Layer 6 of a small transformer language model trained on English Wikipedia (10 layers, counted from 0, width 128).
A neuron's activation on a vector x is SiLU(gate . x) times (in . x), where the dot is the dot product.

Input weights of the MLP neurons that the questions are about. A number n stands for n times 0.0044.
n2 gate: -2 55 -28 -34 29 -23 37 -30 -19 45 2 -59 -9 27 -17 39 4 -7 -47 1 53 -1 0 12 8 14 -20 -15 39 -6 -5 2 -17 35 -24 56 -3 -38 -28 26 0 -41 -1 -5 -47 14 -8 -18 -60 10 -5 -32 -25 -3 26 -10 4 24 7 22 15 5 26 -14 -17 -22 14 -11 -15 13 14 -24 -37 10 18 1 2 -5 -19 1 4 -14 -30 13 24 2 18 27 2 52 0 55 -16 -21 -24 -28 12 31 -36 39 -28 -15 -8 -10 -19 29 -14 -34 -31 42 -23 -48 -26 25 19 -16 18 62 -26 -12 -7 -11 26 32 10 46 4 17
n4 gate: -9 5 -1 -40 -18 -9 0 18 -7 -18 -7 -1 -18 10 -14 -6 40 9 -5 39 -10 9 -8 -26 50 18 25 8 18 -19 -21 -42 -9 -25 17 -49 42 -20 31 -28 1 1 -1 31 8 13 13 7 40 -4 -29 -16 -36 -16 -17 5 24 -17 -43 10 -27 -21 -2 -7 49 -27 -9 14 5 14 -33 -18 -30 19 -34 -19 15 28 -31 -67 29 20 -57 6 5 -20 28 29 -18 22 1 -1 -40 40 -4 -10 -9 -23 -36 30 15 -20 2 19 42 11 -29 -14 -30 15 26 -47 -31 9 19 -27 -20 26 43 2 -21 -48 20 60 -51 8 39 -1
n6 gate: 3 -16 61 -15 27 1 -36 4 -12 -8 -35 7 16 -30 -1 14 19 -6 -18 2 -3 14 -14 -28 -25 -1 15 20 -1 -22 21 14 -11 1 46 -35 17 -12 -21 1 -8 17 -6 7 -35 -37 38 -4 -32 1 -7 -34 32 -25 -53 -22 26 21 -6 -13 7 -24 9 6 5 7 2 48 -24 35 -67 47 -24 16 -8 27 -21 16 -35 -5 10 7 36 3 18 43 38 13 48 53 13 -8 29 8 8 -4 0 0 7 5 36 -26 35 19 -25 -3 -29 -1 20 -37 10 -2 -53 12 28 -24 24 21 9 -11 1 6 6 28 10 72 -13 -7
n9 gate: 14 48 16 18 -20 -10 -2 -16 -23 -22 19 -4 -5 37 5 -2 26 9 -24 9 -29 -14 42 28 -31 18 -5 -15 2 -23 12 18 -47 37 -24 31 26 15 29 8 13 10 21 31 -5 -1 -26 -2 16 -4 8 -28 33 21 16 48 64 -14 11 -9 3 -1 -21 13 -35 16 31 17 31 22 47 -27 31 2 -34 -19 -54 0 -1 -34 5 -13 -66 11 1 64 4 28 -22 -22 -22 -5 28 24 -1 59 -10 -40 -32 -20 -44 -9 22 -38 -10 2 9 9 4 -28 -13 3 13 -1 40 -12 19 -2 -11 43 29 23 8 -35 -26 -50 -34 -22
n61 gate: -29 -13 9 13 38 -1 14 6 -10 -14 77 -10 -19 -14 -33 -39 -9 46 -1 16 10 25 -2 5 -19 56 -6 14 -74 -10 -10 -56 -37 3 10 19 -2 -21 7 -13 -22 -12 12 9 -6 -47 -16 12 -12 -27 -31 38 17 21 0 19 -12 7 -2 -19 3 -14 14 -17 -6 5 41 10 -10 -16 -40 -32 -10 29 11 -33 50 43 -38 -66 -26 27 26 -9 8 29 3 2 14 38 -56 15 -51 12 8 -18 4 -7 19 44 19 28 3 -22 21 -3 -40 13 15 -46 -64 2 33 8 0 39 -18 -50 20 17 9 -11 -19 2 -34 38 -15 29
n98 gate: -51 14 -38 -24 7 -8 -11 36 44 7 24 23 -25 9 -25 7 -22 -39 -40 -37 -5 5 5 -2 34 -20 -25 31 18 6 -35 -6 -37 2 4 -32 9 -5 1 16 16 5 -24 17 -16 15 -13 45 -48 17 35 3 -5 -5 9 29 -19 -21 4 2 -67 -1 -7 -3 -19 15 -48 19 11 -7 1 16 -33 -11 -34 31 -5 13 -3 -2 36 -22 31 37 15 46 16 36 -26 -17 17 -17 7 -28 -23 -6 -18 -19 18 8 10 9 9 -13 -38 77 1 -42 -19 -12 -8 -41 21 7 31 -16 33 -37 12 -10 -23 -23 -20 -31 -23 -39 -26 8
n107 gate: 2 9 -17 1 27 4 42 6 42 -44 10 -35 28 3 -2 23 -24 12 14 -41 -39 29 15 10 20 38 -32 29 -34 -17 46 10 -47 -23 -10 13 15 -33 -9 43 -7 -46 8 -6 9 -2 51 -20 27 18 59 4 -42 -24 -7 9 -53 30 -65 -11 -12 -6 -2 2 -6 -23 5 54 -53 -7 10 -52 -9 19 12 18 16 -29 -30 -8 -34 -37 -10 -22 -13 -24 16 17 -16 33 -17 7 -29 -12 -52 -12 -22 -9 -7 -21 -40 37 -38 22 -7 23 -7 46 54 -4 -14 -13 -2 -26 -4 23 -17 -32 35 45 6 -43 6 18 11 2 -2 -14
n111 gate: -25 9 19 3 -2 35 31 8 -16 1 -20 -13 -34 37 -18 29 8 -45 -27 -31 -14 -12 -21 -19 18 -25 -28 27 0 -6 42 15 -21 -46 4 -21 60 8 -12 -8 -24 4 -12 -33 -45 12 -29 29 35 19 -51 31 -34 42 -8 -28 -26 -8 18 42 -19 17 -12 7 -3 35 26 8 8 42 -5 -46 -20 -3 -48 62 55 35 42 -51 0 -21 2 -5 -31 -1 21 35 72 0 -22 -42 16 35 11 26 2 37 40 -24 14 9 -44 -10 -41 29 -22 -18 9 -33 -14 0 -19 -37 -31 -18 -9 31 -9 -11 -42 -25 -28 45 1 35 -3 41
n118 gate: 37 3 -23 -12 7 36 40 -7 33 39 14 -12 7 2 2 -11 14 32 -20 -12 5 -13 2 26 -21 6 16 30 36 -37 -18 -29 -15 -30 30 -4 55 4 0 1 -32 44 17 32 -21 -51 -52 -47 12 -28 23 -22 -2 -19 -9 57 7 2 -38 -34 -12 5 14 -25 8 -19 43 32 -50 64 -6 -2 8 -35 -35 38 41 -5 -37 21 24 26 2 -25 -15 -20 -17 46 25 -34 -11 -4 -30 -2 -51 13 -39 -16 24 -7 -31 35 -31 53 62 -14 15 3 25 -9 -40 -54 10 11 33 3 -21 -27 20 17 13 -44 -2 38 -5 -11 -22 18
n136 gate: 10 -17 -12 -10 -15 -6 43 8 20 -33 9 5 -16 -5 42 24 29 -16 -44 -23 0 45 31 -4 11 31 39 -7 -2 -39 28 -39 -5 16 -16 -5 50 -19 8 -16 -36 -40 -4 12 -10 -10 9 -10 -1 -2 16 33 -7 -7 -21 18 44 21 -34 -17 23 -27 7 -45 -7 -54 11 2 14 -5 -50 25 13 39 10 -4 2 -16 -25 17 -20 -25 29 31 -10 -29 37 2 6 -5 -10 11 -51 -11 30 62 32 38 22 -38 12 -52 22 31 19 20 -1 -9 19 -28 4 19 6 29 -1 13 4 -6 12 -32 37 6 -9 38 -5 -34 -20 -33
n138 gate: 14 39 -9 -39 4 49 -11 -9 -55 -21 2 -23 38 30 -20 -18 12 47 -7 -43 41 7 -20 -17 -24 21 -3 16 8 6 -39 12 -38 15 -4 0 50 5 -30 -20 20 -10 16 25 -15 -6 -45 41 -30 38 8 35 7 -5 29 2 -26 -10 17 4 -52 18 -12 -33 -35 8 9 -36 -23 17 9 7 -7 -23 15 -14 2 -24 0 -15 -3 -11 -6 -29 -19 20 2 48 30 -6 5 -42 57 44 -49 -52 16 -1 21 -24 -13 4 9 -38 -11 40 -19 40 -57 23 6 13 27 -6 59 -12 22 6 31 -29 -24 22 13 40 -29 -16 9 -6
n169 gate: 11 4 49 -7 38 0 29 17 4 -18 -8 8 -38 -20 35 18 29 -22 -15 4 12 -26 43 -34 -17 16 -22 10 -23 1 8 -64 -20 -21 7 -13 -15 -23 -1 24 -28 7 16 18 -17 19 2 5 -1 -1 5 33 -25 15 -11 8 -3 47 58 39 11 36 13 -41 33 26 -11 34 -11 7 12 20 -43 -63 43 10 -16 14 10 -33 5 6 4 0 -11 36 23 0 38 -17 -24 2 26 22 31 -32 -15 21 -12 22 -12 12 -21 45 5 16 26 -1 24 -34 25 -54 -19 6 22 9 20 -18 -25 52 -8 34 -4 23 37 9 46 13
n173 gate: -4 -14 2 -12 7 -7 7 -26 21 2 -18 -6 65 52 7 -26 1 7 -23 13 -60 -17 26 -9 4 -19 9 43 -28 18 17 27 4 -9 0 -16 4 -38 16 26 -48 36 24 -21 12 1 6 23 2 -2 32 26 32 3 -23 52 55 30 -38 -12 15 26 -4 25 -13 22 -14 -2 15 49 -56 16 -13 3 -7 16 -9 -34 -6 35 5 -13 -8 7 12 15 39 23 20 14 -21 -17 -16 8 -31 -35 20 -22 19 -34 -15 19 18 -21 11 17 1 -5 -1 15 28 12 10 30 -22 -22 5 36 -22 -63 24 -16 -52 -3 -30 12 -24 -10
n177 gate: 2 7 11 -2 13 -25 -24 -15 13 4 -2 -21 3 -54 -12 45 -6 77 -15 -19 -5 19 -1 49 1 20 7 -2 -5 -25 41 -25 -11 -4 -10 29 5 -26 -21 17 28 45 14 -7 -1 -20 7 2 9 -63 28 -33 18 -2 -4 11 -58 40 -53 -14 38 -2 39 -18 30 -7 2 14 -28 0 -45 -18 2 36 -2 30 67 -13 2 38 19 0 7 12 -29 -36 19 28 -16 31 3 -16 -28 -15 6 -44 -35 -28 -14 28 16 24 38 28 43 0 -9 38 -12 44 -27 36 -21 -21 33 4 -26 -31 -32 -40 -42 -25 16 12 2 8 7 -29
n275 gate: -15 19 -32 -38 -3 -22 32 17 7 -37 86 -38 -27 -12 -24 4 -12 7 -28 15 14 -13 31 -8 17 -14 -5 4 29 9 47 2 15 12 -12 31 5 12 -35 15 39 -15 47 -11 -17 -10 3 -10 -43 41 -10 33 -27 34 11 24 -4 26 31 16 50 30 -26 2 52 -2 26 21 -1 -12 27 -2 -30 0 -17 7 34 -12 55 11 29 13 9 -29 -6 -19 19 5 -13 -23 17 47 -10 26 -26 9 -18 -36 -23 -11 -1 -8 -30 10 41 43 -29 -47 42 -34 -27 -42 21 -9 -38 -54 -37 -39 64 -7 12 -36 10 13 15 11 6 -9
n2 in: 6 -52 -6 -48 7 -33 7 -7 54 10 -8 -16 -25 21 -35 -21 -14 -40 -19 4 -22 -16 25 5 -13 30 20 -27 16 -12 -17 11 11 -17 6 16 -18 -5 22 14 -60 -11 -41 21 30 -15 0 7 46 21 30 -22 -37 -2 46 -16 -18 -13 -30 -12 -24 50 45 -31 -52 -48 0 -1 30 -24 14 -27 -11 41 28 -17 -55 6 -73 28 -19 11 -16 7 -10 -29 -41 -5 -9 -5 3 -17 -23 18 -11 7 37 -40 -25 3 -5 -40 -37 -19 -50 9 5 5 12 17 44 -5 -1 -12 -24 18 47 -33 46 27 6 -13 -7 18 35 67 4 9
n4 in: 32 -19 -23 19 25 -5 -22 22 -21 9 20 -6 27 -32 -35 -23 1 40 10 -6 14 -48 -16 -15 2 7 22 -22 -39 12 3 -18 23 3 -64 1 -11 -24 17 -6 -24 13 28 -35 48 25 72 12 55 -29 10 -23 40 -8 -19 9 -5 1 -30 31 7 35 60 -46 -2 9 -16 13 -25 24 -7 7 -17 18 -37 -13 -30 3 -13 -8 -9 49 32 -16 16 -6 13 -47 52 -14 4 -18 22 1 12 5 -3 57 34 36 -21 43 0 40 24 -9 16 34 -50 41 -24 13 -1 41 -21 23 17 -18 -14 -32 23 21 27 37 20 5 -14 4
n6 in: -25 7 -20 -27 -11 -32 -7 10 23 -8 -8 -5 -16 20 15 1 8 -37 -2 0 -47 -21 1 7 -24 11 5 -38 -24 20 -22 -15 5 9 -11 -11 -14 17 -18 -56 23 0 4 -25 -14 8 -5 23 32 23 -36 2 -44 19 8 -48 -14 18 32 65 19 -3 38 16 49 8 -17 -28 -11 11 33 11 44 27 9 -20 22 -8 14 15 -19 8 -19 79 17 -5 -11 11 -51 -20 24 44 45 26 38 -14 -30 14 -41 3 -4 -15 -13 -86 -4 -13 -26 19 12 -15 -10 -33 45 10 11 -14 -18 5 -29 -17 -34 -8 22 -5 -11 -57 15 28
n9 in: 6 28 15 -15 -4 -34 2 24 34 14 60 -29 25 36 -7 27 5 -35 7 33 3 29 0 -10 8 2 5 -1 34 -22 -1 -8 5 -57 21 -15 6 -29 14 -14 43 -25 -6 -17 29 -43 -29 12 5 -6 -10 39 -22 45 4 26 7 -15 25 32 56 -29 -16 23 2 -43 -17 9 47 28 -42 52 -2 0 0 8 -30 -20 -9 -13 29 12 -46 14 38 -4 -17 -35 25 18 -4 -21 -31 -41 4 -16 27 1 19 -26 -29 3 -24 -11 40 -11 -45 5 -36 0 -22 -41 -12 -4 -13 36 -25 11 29 -44 4 -28 19 0 32 -39 20 -12
n61 in: 37 5 -42 -7 -4 -65 -47 54 7 -44 58 -17 4 -49 -17 -33 -2 -28 21 3 30 -19 17 -10 17 26 54 29 -20 52 6 -23 3 59 3 4 7 34 -29 -15 -16 17 12 9 46 11 4 -13 -15 -2 -22 7 -9 16 29 -16 -11 -5 -15 38 13 -13 -39 35 -11 28 -3 -22 -15 32 25 -39 10 -2 19 -48 47 4 -27 -16 -20 -11 5 -6 17 28 3 12 -40 -32 4 -7 13 27 -9 50 32 -17 17 -2 38 -8 17 -9 -25 14 25 -20 -54 -27 -2 -13 15 -20 26 8 13 -21 18 -22 7 -47 11 -40 12 -12 21 36
n98 in: -10 -42 -5 -37 -52 7 6 3 -2 1 -51 16 -6 -6 -10 -36 -43 42 -66 14 16 -21 -9 2 -18 9 27 -2 4 -31 -8 18 1 -23 -29 -33 24 18 -35 -2 -43 7 17 -16 -15 -21 40 11 -14 -52 -41 -47 33 32 -23 14 -24 -15 8 -30 -23 -66 -11 -11 0 25 6 14 32 42 42 67 27 -2 -44 -35 3 25 -19 -21 12 35 11 6 2 9 -9 -25 22 -27 -15 -20 -16 8 3 -24 -16 7 -24 -25 -13 11 33 13 -6 6 -13 -10 32 -36 56 30 -33 -42 -2 -10 7 2 8 -6 51 -9 2 -5 -24 1 28 22
n107 in: 34 -9 -5 -28 -28 62 19 8 47 -7 9 8 -40 -5 44 17 -22 -35 -20 42 -10 -22 80 -37 -34 33 -15 -1 -30 8 13 -57 13 -30 22 -36 -54 7 61 -34 -27 -9 -36 -23 -29 24 -6 -30 -13 -5 6 17 0 2 -13 18 -31 -5 0 52 -7 9 8 -16 -9 -27 1 -9 5 -31 -9 40 -39 -16 -21 -49 50 71 24 -9 14 -3 -6 12 12 -9 4 -77 30 0 -13 -32 -11 -8 57 30 22 -5 18 2 37 -30 -27 -32 -3 -7 -25 -11 9 -35 -9 -20 42 11 -37 -19 13 -18 30 27 13 -12 7 -29 8 15 12 39
n111 in: 5 31 21 -19 4 0 -16 17 -6 -7 -8 -14 2 -67 -42 9 15 -57 12 11 15 48 12 26 -32 36 25 20 0 13 9 -11 9 43 -26 -13 37 -24 7 -16 3 -35 -17 3 36 34 -7 63 -19 -37 2 8 49 -17 8 -12 -8 63 -2 -36 -22 -44 -44 21 49 -33 -78 15 15 -44 -29 -13 24 41 34 -18 0 13 9 2 9 -2 -11 8 22 6 -9 -18 6 61 14 -42 -45 30 30 20 72 22 32 7 -6 -1 3 -22 -19 6 15 -31 -23 -23 21 -22 -35 28 10 7 6 -28 -14 39 -11 27 48 -30 29 -7 22 1
n118 in: -46 -6 10 -8 -5 9 -53 12 3 -11 16 7 -34 40 -26 -24 -29 -6 65 50 -21 33 16 6 -26 -46 -20 -21 -17 -24 -29 20 -72 15 -41 20 38 -5 -9 -8 -28 9 45 -9 9 -2 14 -3 -41 61 -38 2 -31 25 13 -16 -3 -25 -36 20 -7 31 63 20 -24 -45 -8 39 39 14 -13 -1 -23 12 -27 -23 29 -27 -24 -27 -21 -29 48 19 0 -30 -35 3 45 -44 19 11 39 21 -2 -23 -14 5 35 -45 -2 3 -7 -23 -33 -25 4 8 36 9 -3 6 63 -11 -5 29 -14 2 -27 27 11 58 20 -8 33 43 10 -75
n136 in: 25 29 -14 13 -5 -35 26 -53 0 34 8 12 -15 8 35 -23 -8 -9 -4 8 -47 10 8 19 -3 4 -16 -28 13 -23 22 -23 19 -33 8 36 5 0 -17 15 18 26 64 4 -19 -10 -24 17 4 -17 27 -13 -12 -5 14 -2 -7 -29 9 6 9 18 -25 24 -40 -12 -14 13 0 -28 5 -8 27 16 53 -24 50 -1 7 27 -37 5 -14 -12 2 12 -3 -6 36 -34 -12 47 6 38 -31 6 89 22 -24 -12 33 -30 24 13 71 3 -4 -13 24 -9 6 16 42 45 6 0 -38 25 -12 5 -10 1 73 -37 -9 -41 35 -2
n138 in: -10 24 -2 25 4 58 28 -9 1 22 -16 -20 -30 -2 -34 -4 -11 17 24 30 -4 -1 -49 36 21 15 22 46 -36 -32 -27 2 13 -13 -35 19 31 -30 -56 2 -5 -7 28 -41 17 -4 44 12 19 11 11 8 -26 -24 -2 21 -49 7 -15 -13 18 24 21 -42 -25 8 -28 16 -17 -40 10 -13 8 -14 43 22 9 -46 -22 29 -32 -32 -14 -39 16 -41 4 45 63 11 -1 30 8 13 -13 12 2 -16 11 -18 -26 0 17 15 -23 -38 13 10 28 -4 -34 53 4 -21 -21 -10 -16 44 24 39 17 2 12 1 18 -10 -12 35
n169 in: 26 24 14 3 -11 25 31 -15 17 2 5 -34 -4 44 72 11 -4 -27 -7 27 -37 16 22 24 62 10 -17 50 -20 19 -25 33 42 25 -11 8 -20 1 8 -2 9 16 -60 -1 21 16 9 9 -45 -3 0 23 33 -7 4 40 1 42 -23 6 9 19 31 49 29 2 -30 -20 -11 65 -60 8 -26 2 33 36 32 -63 1 20 1 31 22 -20 9 -37 10 -13 -6 -37 22 1 2 16 7 23 -19 -22 6 13 -30 93 11 -20 48 -15 -23 -21 9 -21 5 -36 -40 5 -22 22 0 40 3 21 -23 -12 -6 -30 26 -29 -15 12
n173 in: 7 -12 19 -5 6 7 2 -40 -7 31 -2 3 44 -30 73 3 -8 -79 -8 -33 25 4 -49 -22 -8 -6 10 -60 -4 3 -46 -43 -37 -44 0 -22 6 2 -37 -2 -60 -4 9 2 -51 16 -48 -2 4 -27 16 -20 -50 0 18 -11 -30 18 -4 7 -16 -42 18 -10 37 -15 3 2 -20 -23 23 -15 -3 -30 34 52 -3 20 20 32 42 -24 1 8 15 30 -22 57 -11 4 62 35 43 -9 -2 -39 -7 2 13 -38 -8 -7 27 -11 7 5 -15 13 -33 2 40 -6 -11 68 -33 -19 -26 -34 -1 0 -6 -4 4 -24 13 -26 42 6
n177 in: 4 24 20 7 -29 -9 -25 16 2 10 -24 10 -18 -41 34 21 -35 23 23 9 -8 -30 -15 11 -15 -27 29 -9 18 -38 -3 17 -16 -1 -40 27 3 3 36 -25 -37 28 20 22 -8 -13 -15 -5 5 48 -9 -40 -15 -17 -20 -17 -26 10 25 53 1 -6 -21 3 1 13 -60 18 29 14 57 -16 25 43 -10 -17 2 11 6 14 -40 -2 -58 5 81 -4 19 -5 -13 4 25 55 -11 -34 -38 -43 -17 -3 9 34 -6 2 -2 -21 -2 -36 -8 -42 -18 3 -5 6 -18 -2 31 -1 -35 -17 41 -23 7 9 -14 17 -68 24 25 19
n275 in: 32 30 -9 34 -33 39 -7 -3 -9 66 -16 -26 27 -21 -12 -42 2 -16 22 6 65 -37 -1 -24 4 -23 -55 34 4 -30 2 -2 2 14 -45 17 0 -12 -37 -18 34 -54 65 -1 42 4 -21 -10 -14 4 -19 4 -12 22 -21 -11 9 -32 -4 2 5 -11 -43 41 5 -26 -2 21 -40 -2 -8 4 -21 -32 -10 -2 16 10 38 22 -31 5 39 16 -36 2 10 8 -2 -19 35 29 -15 28 22 42 1 23 1 35 15 9 -5 62 -17 15 2 -13 -37 22 -5 0 -22 19 -13 36 -6 20 -12 24 39 2 -59 21 -22 -21 7 -12

Each question shows a token from some text and the vector x that enters the MLP there. A number n stands for n times 0.071.

"T": 4 -14 8 7 3 -13 15 -14 -9 6 4 -2 -2 8 3 -13 14 33 -7 7 -9 -5 10 0 26 -27 15 6 -29 4 -10 2 21 32 -4 13 -30 1 7 -18 10 -26 -25 14 32 -8 -11 6 -4 -16 -27 -1 19 -1 -9 -15 7 17 5 12 -11 -15 3 10 -3 -2 -2 15 -7 -41 -23 9 -7 6 -49 -45 -20 10 -5 11 0 -17 -7 6 -3 3 -19 -2 -31 19 -3 14 -12 -18 24 8 -6 11 13 -4 5 5 -12 11 -6 -46 15 2 -3 13 25 23 -2 -28 0 -1 3 22 3 32 27 6 20 -26 0 22 -18 29
Which of these neurons fires most? n173

"il": 12 7 -2 12 -15 7 -19 16 9 11 20 -15 -4 1 2 -3 -16 6 45 -11 21 -3 1 0 26 13 4 7 -5 12 -13 4 30 -11 0 -9 -12 1 -5 31 15 -22 -1 -13 40 2 -3 -29 1 -1 11 21 37 13 -6 10 -5 6 -12 10 13 17 -18 4 5 -7 7 -25 19 -2 9 8 -37 -16 17 -4 23 16 1 -13 -4 -27 -7 -11 2 2 5 -8 -25 19 17 16 2 -19 -2 29 -22 -16 8 4 16 -16 19 11 -6 -51 -1 -21 34 -29 -33 32 24 -2 2 -6 2 16 -3 -14 29 -11 -13 -9 -27 -1 19 -15
The most active neuron and its activation: n275, at about 4.6

"ar": 15 5 9 27 -9 -4 4 -12 -6 23 -18 8 2 -20 19 -31 9 -12 29 14 -10 6 12 -3 11 -7 15 0 -8 5 -17 0 66 23 5 -21 -8 -2 -20 25 -29 9 -7 13 19 6 3 -33 -5 -17 25 22 16 -9 -8 5 18 32 -21 12 13 12 15 13 14 2 -9 -8 -9 -8 -6 1 -18 -36 2 -9 3 0 8 10 -5 -36 -5 16 23 2 -9 -20 -17 1 23 1 3 6 -3 21 -9 -26 -3 -2 11 -29 6 -16 5 -33 4 -8 -6 -2 43 1 -2 41 12 -4 -18 8 -4 -7 23 5 23 28 8 -18 -2 21
The most active neuron and its activation: n173, at about 6.2

" s": 12 -3 16 -24 -2 -18 -1 23 -4 0 -11 9 27 -17 17 0 -9 -8 15 -1 3 10 -4 -16 2 -12 -11 -15 -2 19 1 25 3 1 9 -25 -7 3 2 10 -19 -23 -12 -2 -17 -32 8 10 -8 0 17 1 -15 -9 -12 9 13 -1 -5 -2 -20 -11 -5 18 18 -5 -20 6 2 7 24 28 10 13 17 -18 3 -9 -18 -6 -3 16 -6 9 -5 1 -51 -4 -22 -8 -5 -3 17 11 2 -4 3 12 -1 11 3 4 -9 15 -17 -42 5 6 -13 10 -19 -29 -13 -2 -13 17 2 7 -4 8 23 3 -14 -17 -4 -22 -6 13
Which two neurons fire most, strongest first? n138, n136

"(": 2 16 -2 -11 2 14 -10 -7 -17 -9 4 16 -32 4 4 7 -25 3 -13 -9 13 -5 10 0 8 -24 6 -27 -31 26 6 -15 8 -17 -4 15 7 32 10 1 -27 7 -15 -1 -1 -1 -8 5 13 -5 -31 3 -37 24 11 -16 8 27 14 -11 30 13 -19 0 4 -10 -14 -5 13 -10 12 -11 -12 13 13 -28 13 7 -11 -15 19 -33 4 4 13 -8 -15 -15 -3 7 32 3 -15 -1 -45 -37 0 23 16 -19 15 15 19 13 10 -17 4 -23 1 -17 5 16 -3 1 -13 6 3 -17 -14 16 -21 29 13 40 9 16 1 -21
Which of these neurons fires most? n111

"ia": 2 -7 -9 18 21 -5 -18 -23 -9 -1 -10 7 6 -5 3 0 -2 -13 59 16 23 -7 17 -22 -3 5 13 -1 9 11 0 11 9 9 -23 16 -2 -5 -18 5 37 0 -14 -6 -20 38 11 30 21 -8 -7 2 4 -34 8 17 -8 -10 6 10 26 -19 3 20 26 7 11 5 11 -13 8 -15 -4 9 -26 12 27 -17 -5 -6 -33 -4 0 4 -7 2 -27 2 -22 20 15 15 6 8 -3 -6 12 -15 3 7 12 15 6 -5 27 -39 -11 -1 -8 -7 24 -1 13 23 3 0 -17 -6 6 -42 -4 25 -4 -6 -20 -4 4 -11
Which of these neurons fires most? n177

",": 3 -19 13 4 11 -8 -8 -2 -9 -8 -6 0 4 -10 -3 20 -3 7 34 4 5 -2 8 11 10 30 -1 -8 -1 13 3 8 15 0 -13 -15 13 10 6 -19 15 -2 -11 -7 -10 13 7 -19 1 -11 6 11 11 10 4 12 7 -3 -10 23 8 19 7 -8 -16 -22 -3 3 -4 -12 -11 -5 -17 -5 8 4 -6 7 8 4 27 -1 4 17 -9 -4 -69 8 -6 0 8 9 -8 -5 3 -3 -11 26 -4 0 -6 19 -4 3 -8 -54 2 14 4 -33 -8 8 1 8 -33 19 5 -10 -23 4 -7 2 -6 18 -11 5 -1 -1
Which two neurons fire most, strongest first? n98, n136

" ": -9 -8 -6 1 7 -7 -13 -4 -14 -9 -3 -16 2 2 5 -2 -8 -2 -16 13 0 -59 7 3 13 -9 -10 17 -4 29 -5 1 11 -9 -6 -9 1 5 18 -13 5 -3 -2 -7 3 -2 11 -8 3 12 12 -18 -3 -1 0 -10 -16 -3 -10 -4 -6 2 4 0 -20 0 -6 18 3 8 -1 1 -8 0 6 -12 2 39 4 -7 -3 10 11 9 -18 6 -28 -1 -7 -12 0 5 10 -18 -11 -15 1 19 -14 -14 -13 -4 4 29 2 -43 -4 -9 1 14 8 -19 3 11 -1 -5 -9 -2 5 6 0 3 -1 4 -3 4 -3 6
Which three neurons fire most, strongest first? n4, n111, n9

" and": -3 1 0 -13 -13 0 8 3 3 -2 0 7 -11 7 -8 0 -4 -13 24 6 2 8 -3 2 -6 -2 -13 -3 -5 -5 -8 3 -22 -6 -4 -5 2 -5 7 11 -8 2 4 -16 -21 -6 5 -1 11 -2 1 -1 3 -2 -1 4 0 0 -6 10 6 0 0 2 -1 -14 4 15 0 -4 -5 5 -15 -8 -17 -1 11 -9 -10 -4 -6 1 15 -4 -11 -7 -84 10 -1 -11 -9 10 -2 3 9 -14 -15 12 14 1 -5 0 -8 -9 -6 -57 8 8 5 8 -18 -14 9 5 7 28 9 -4 11 2 10 -3 -1 6 12 -2 -5 -14
The most active neuron and its activation: n118, at about 13

"on": 18 0 -2 48 23 -10 14 5 -4 -1 -7 -18 3 -7 5 19 -4 -16 32 -25 -13 -8 14 -8 -10 2 -17 -21 30 0 -11 12 6 23 3 0 -27 26 -12 18 -1 6 11 -20 10 13 -24 27 -3 1 -6 16 -22 -11 -3 6 -22 37 15 -15 0 28 11 -5 -15 -1 9 -13 -6 -11 1 -8 1 7 13 -9 -7 10 -4 18 -26 23 38 -8 12 -5 11 31 -13 2 -7 -10 0 -29 11 -11 4 11 -31 5 2 4 -5 18 -27 -35 34 -21 25 -1 7 8 29 16 0 13 -3 0 24 -1 5 -8 11 18 8 2 -7 -30
Which of these neurons fires most? n98

" en": -11 14 5 -10 4 4 7 25 15 4 -15 -17 3 -22 14 -5 -15 27 7 -14 -1 22 31 -3 -3 12 -4 -11 -7 1 1 -6 19 15 15 3 -10 11 -21 -8 30 -16 -9 35 14 -21 -13 -1 -11 -3 28 16 15 -18 -5 -16 -12 -2 2 36 60 -21 -6 1 -16 -3 3 -15 4 4 13 -1 -15 -23 -4 -44 2 -1 -35 1 4 -5 12 11 -15 5 -33 15 -34 -29 26 11 27 2 -22 11 11 -3 -17 18 10 -12 -11 28 -8 -21 14 0 -27 7 -16 -5 -1 19 6 1 2 -3 3 1 -3 -20 -12 21 -15 -13 -2 14
Which of these neurons fires most? n275

"f": 14 -4 -10 7 -15 -17 7 4 15 -10 -12 15 3 -1 17 -7 -32 9 6 20 6 -4 0 -2 -1 -19 -3 -10 -1 29 6 10 4 -6 -28 28 -11 48 -13 -11 16 6 6 2 11 -4 -2 -12 -6 -1 -6 -14 -13 -7 -8 5 -7 11 -22 5 13 -15 -15 -1 -20 -13 -34 31 -2 -14 26 7 11 4 12 6 -12 -12 -1 5 10 -41 15 -5 21 -9 -6 -10 -7 -28 41 -13 -12 14 3 -19 19 8 -9 -56 12 16 29 -4 3 -21 -13 -39 32 -39 20 -7 -8 13 -34 8 -17 22 4 29 -18 26 13 25 -4 -12 -6 0
Which three neurons fire most, strongest first? n136, n275, n4

"ence": 12 -17 -20 -8 -27 10 -32 5 -13 -11 13 -8 4 1 24 -16 -13 6 70 3 8 14 -17 -9 13 13 22 22 -26 9 -10 9 11 21 -8 5 -19 14 -1 2 17 0 7 -4 2 9 -4 31 1 -14 6 22 -9 5 10 -6 -19 -4 10 -1 4 -29 9 13 27 4 -35 -6 34 -3 10 -10 -10 10 1 6 11 -9 10 -6 8 3 -13 6 -3 -1 -29 0 -30 -13 -6 -28 -7 -15 -15 -2 6 -16 -8 29 22 14 7 -16 5 -16 -9 -7 5 18 11 -5 13 14 31 -5 -11 -11 9 -30 -13 9 5 -14 -14 -2 14 4
The most active neuron and its activation: n177, at about 2.4

" B": 0 -5 11 4 -7 -22 -4 -5 -8 1 0 -20 -13 2 -8 -5 -12 -29 2 -1 1 0 2 7 8 -8 28 -9 0 -12 4 3 2 7 1 -10 7 6 3 7 5 27 14 2 1 -10 8 15 19 13 -7 21 -17 4 -16 -11 3 8 8 -8 32 -11 -2 6 -1 -7 4 2 19 -4 20 42 6 -6 -12 12 12 -1 20 5 -9 6 15 -7 -11 9 -38 11 4 -8 -6 10 -2 25 -9 20 -16 -12 -2 -8 -5 7 15 -4 9 -63 -9 9 -23 21 6 -31 -15 4 11 -6 19 -3 -10 10 32 -2 -11 -10 19 6 -6 18
Which three neurons fire most, strongest first? n9, n118, n275

"m": -25 14 -4 4 -1 6 -6 0 -19 3 0 -35 16 20 6 -12 9 -29 -6 8 -4 -21 -11 -4 20 -11 0 -12 -5 -11 -6 -4 33 -6 -6 6 5 24 -22 -19 24 -7 0 2 -22 -4 16 -11 -8 -5 -5 -17 -2 27 -11 1 26 30 11 18 -17 9 -13 3 16 -11 -1 -13 -21 12 10 5 3 11 -19 -13 -35 10 -7 17 -48 23 13 23 6 8 -8 1 -27 4 24 41 10 31 -14 18 -30 5 -10 23 6 13 -11 -4 -4 -45 -6 -12 -17 -24 26 29 9 -5 2 4 0 14 19 -26 -3 -17 -7 3 9 -6 8 8
Which of these neurons fires most? n275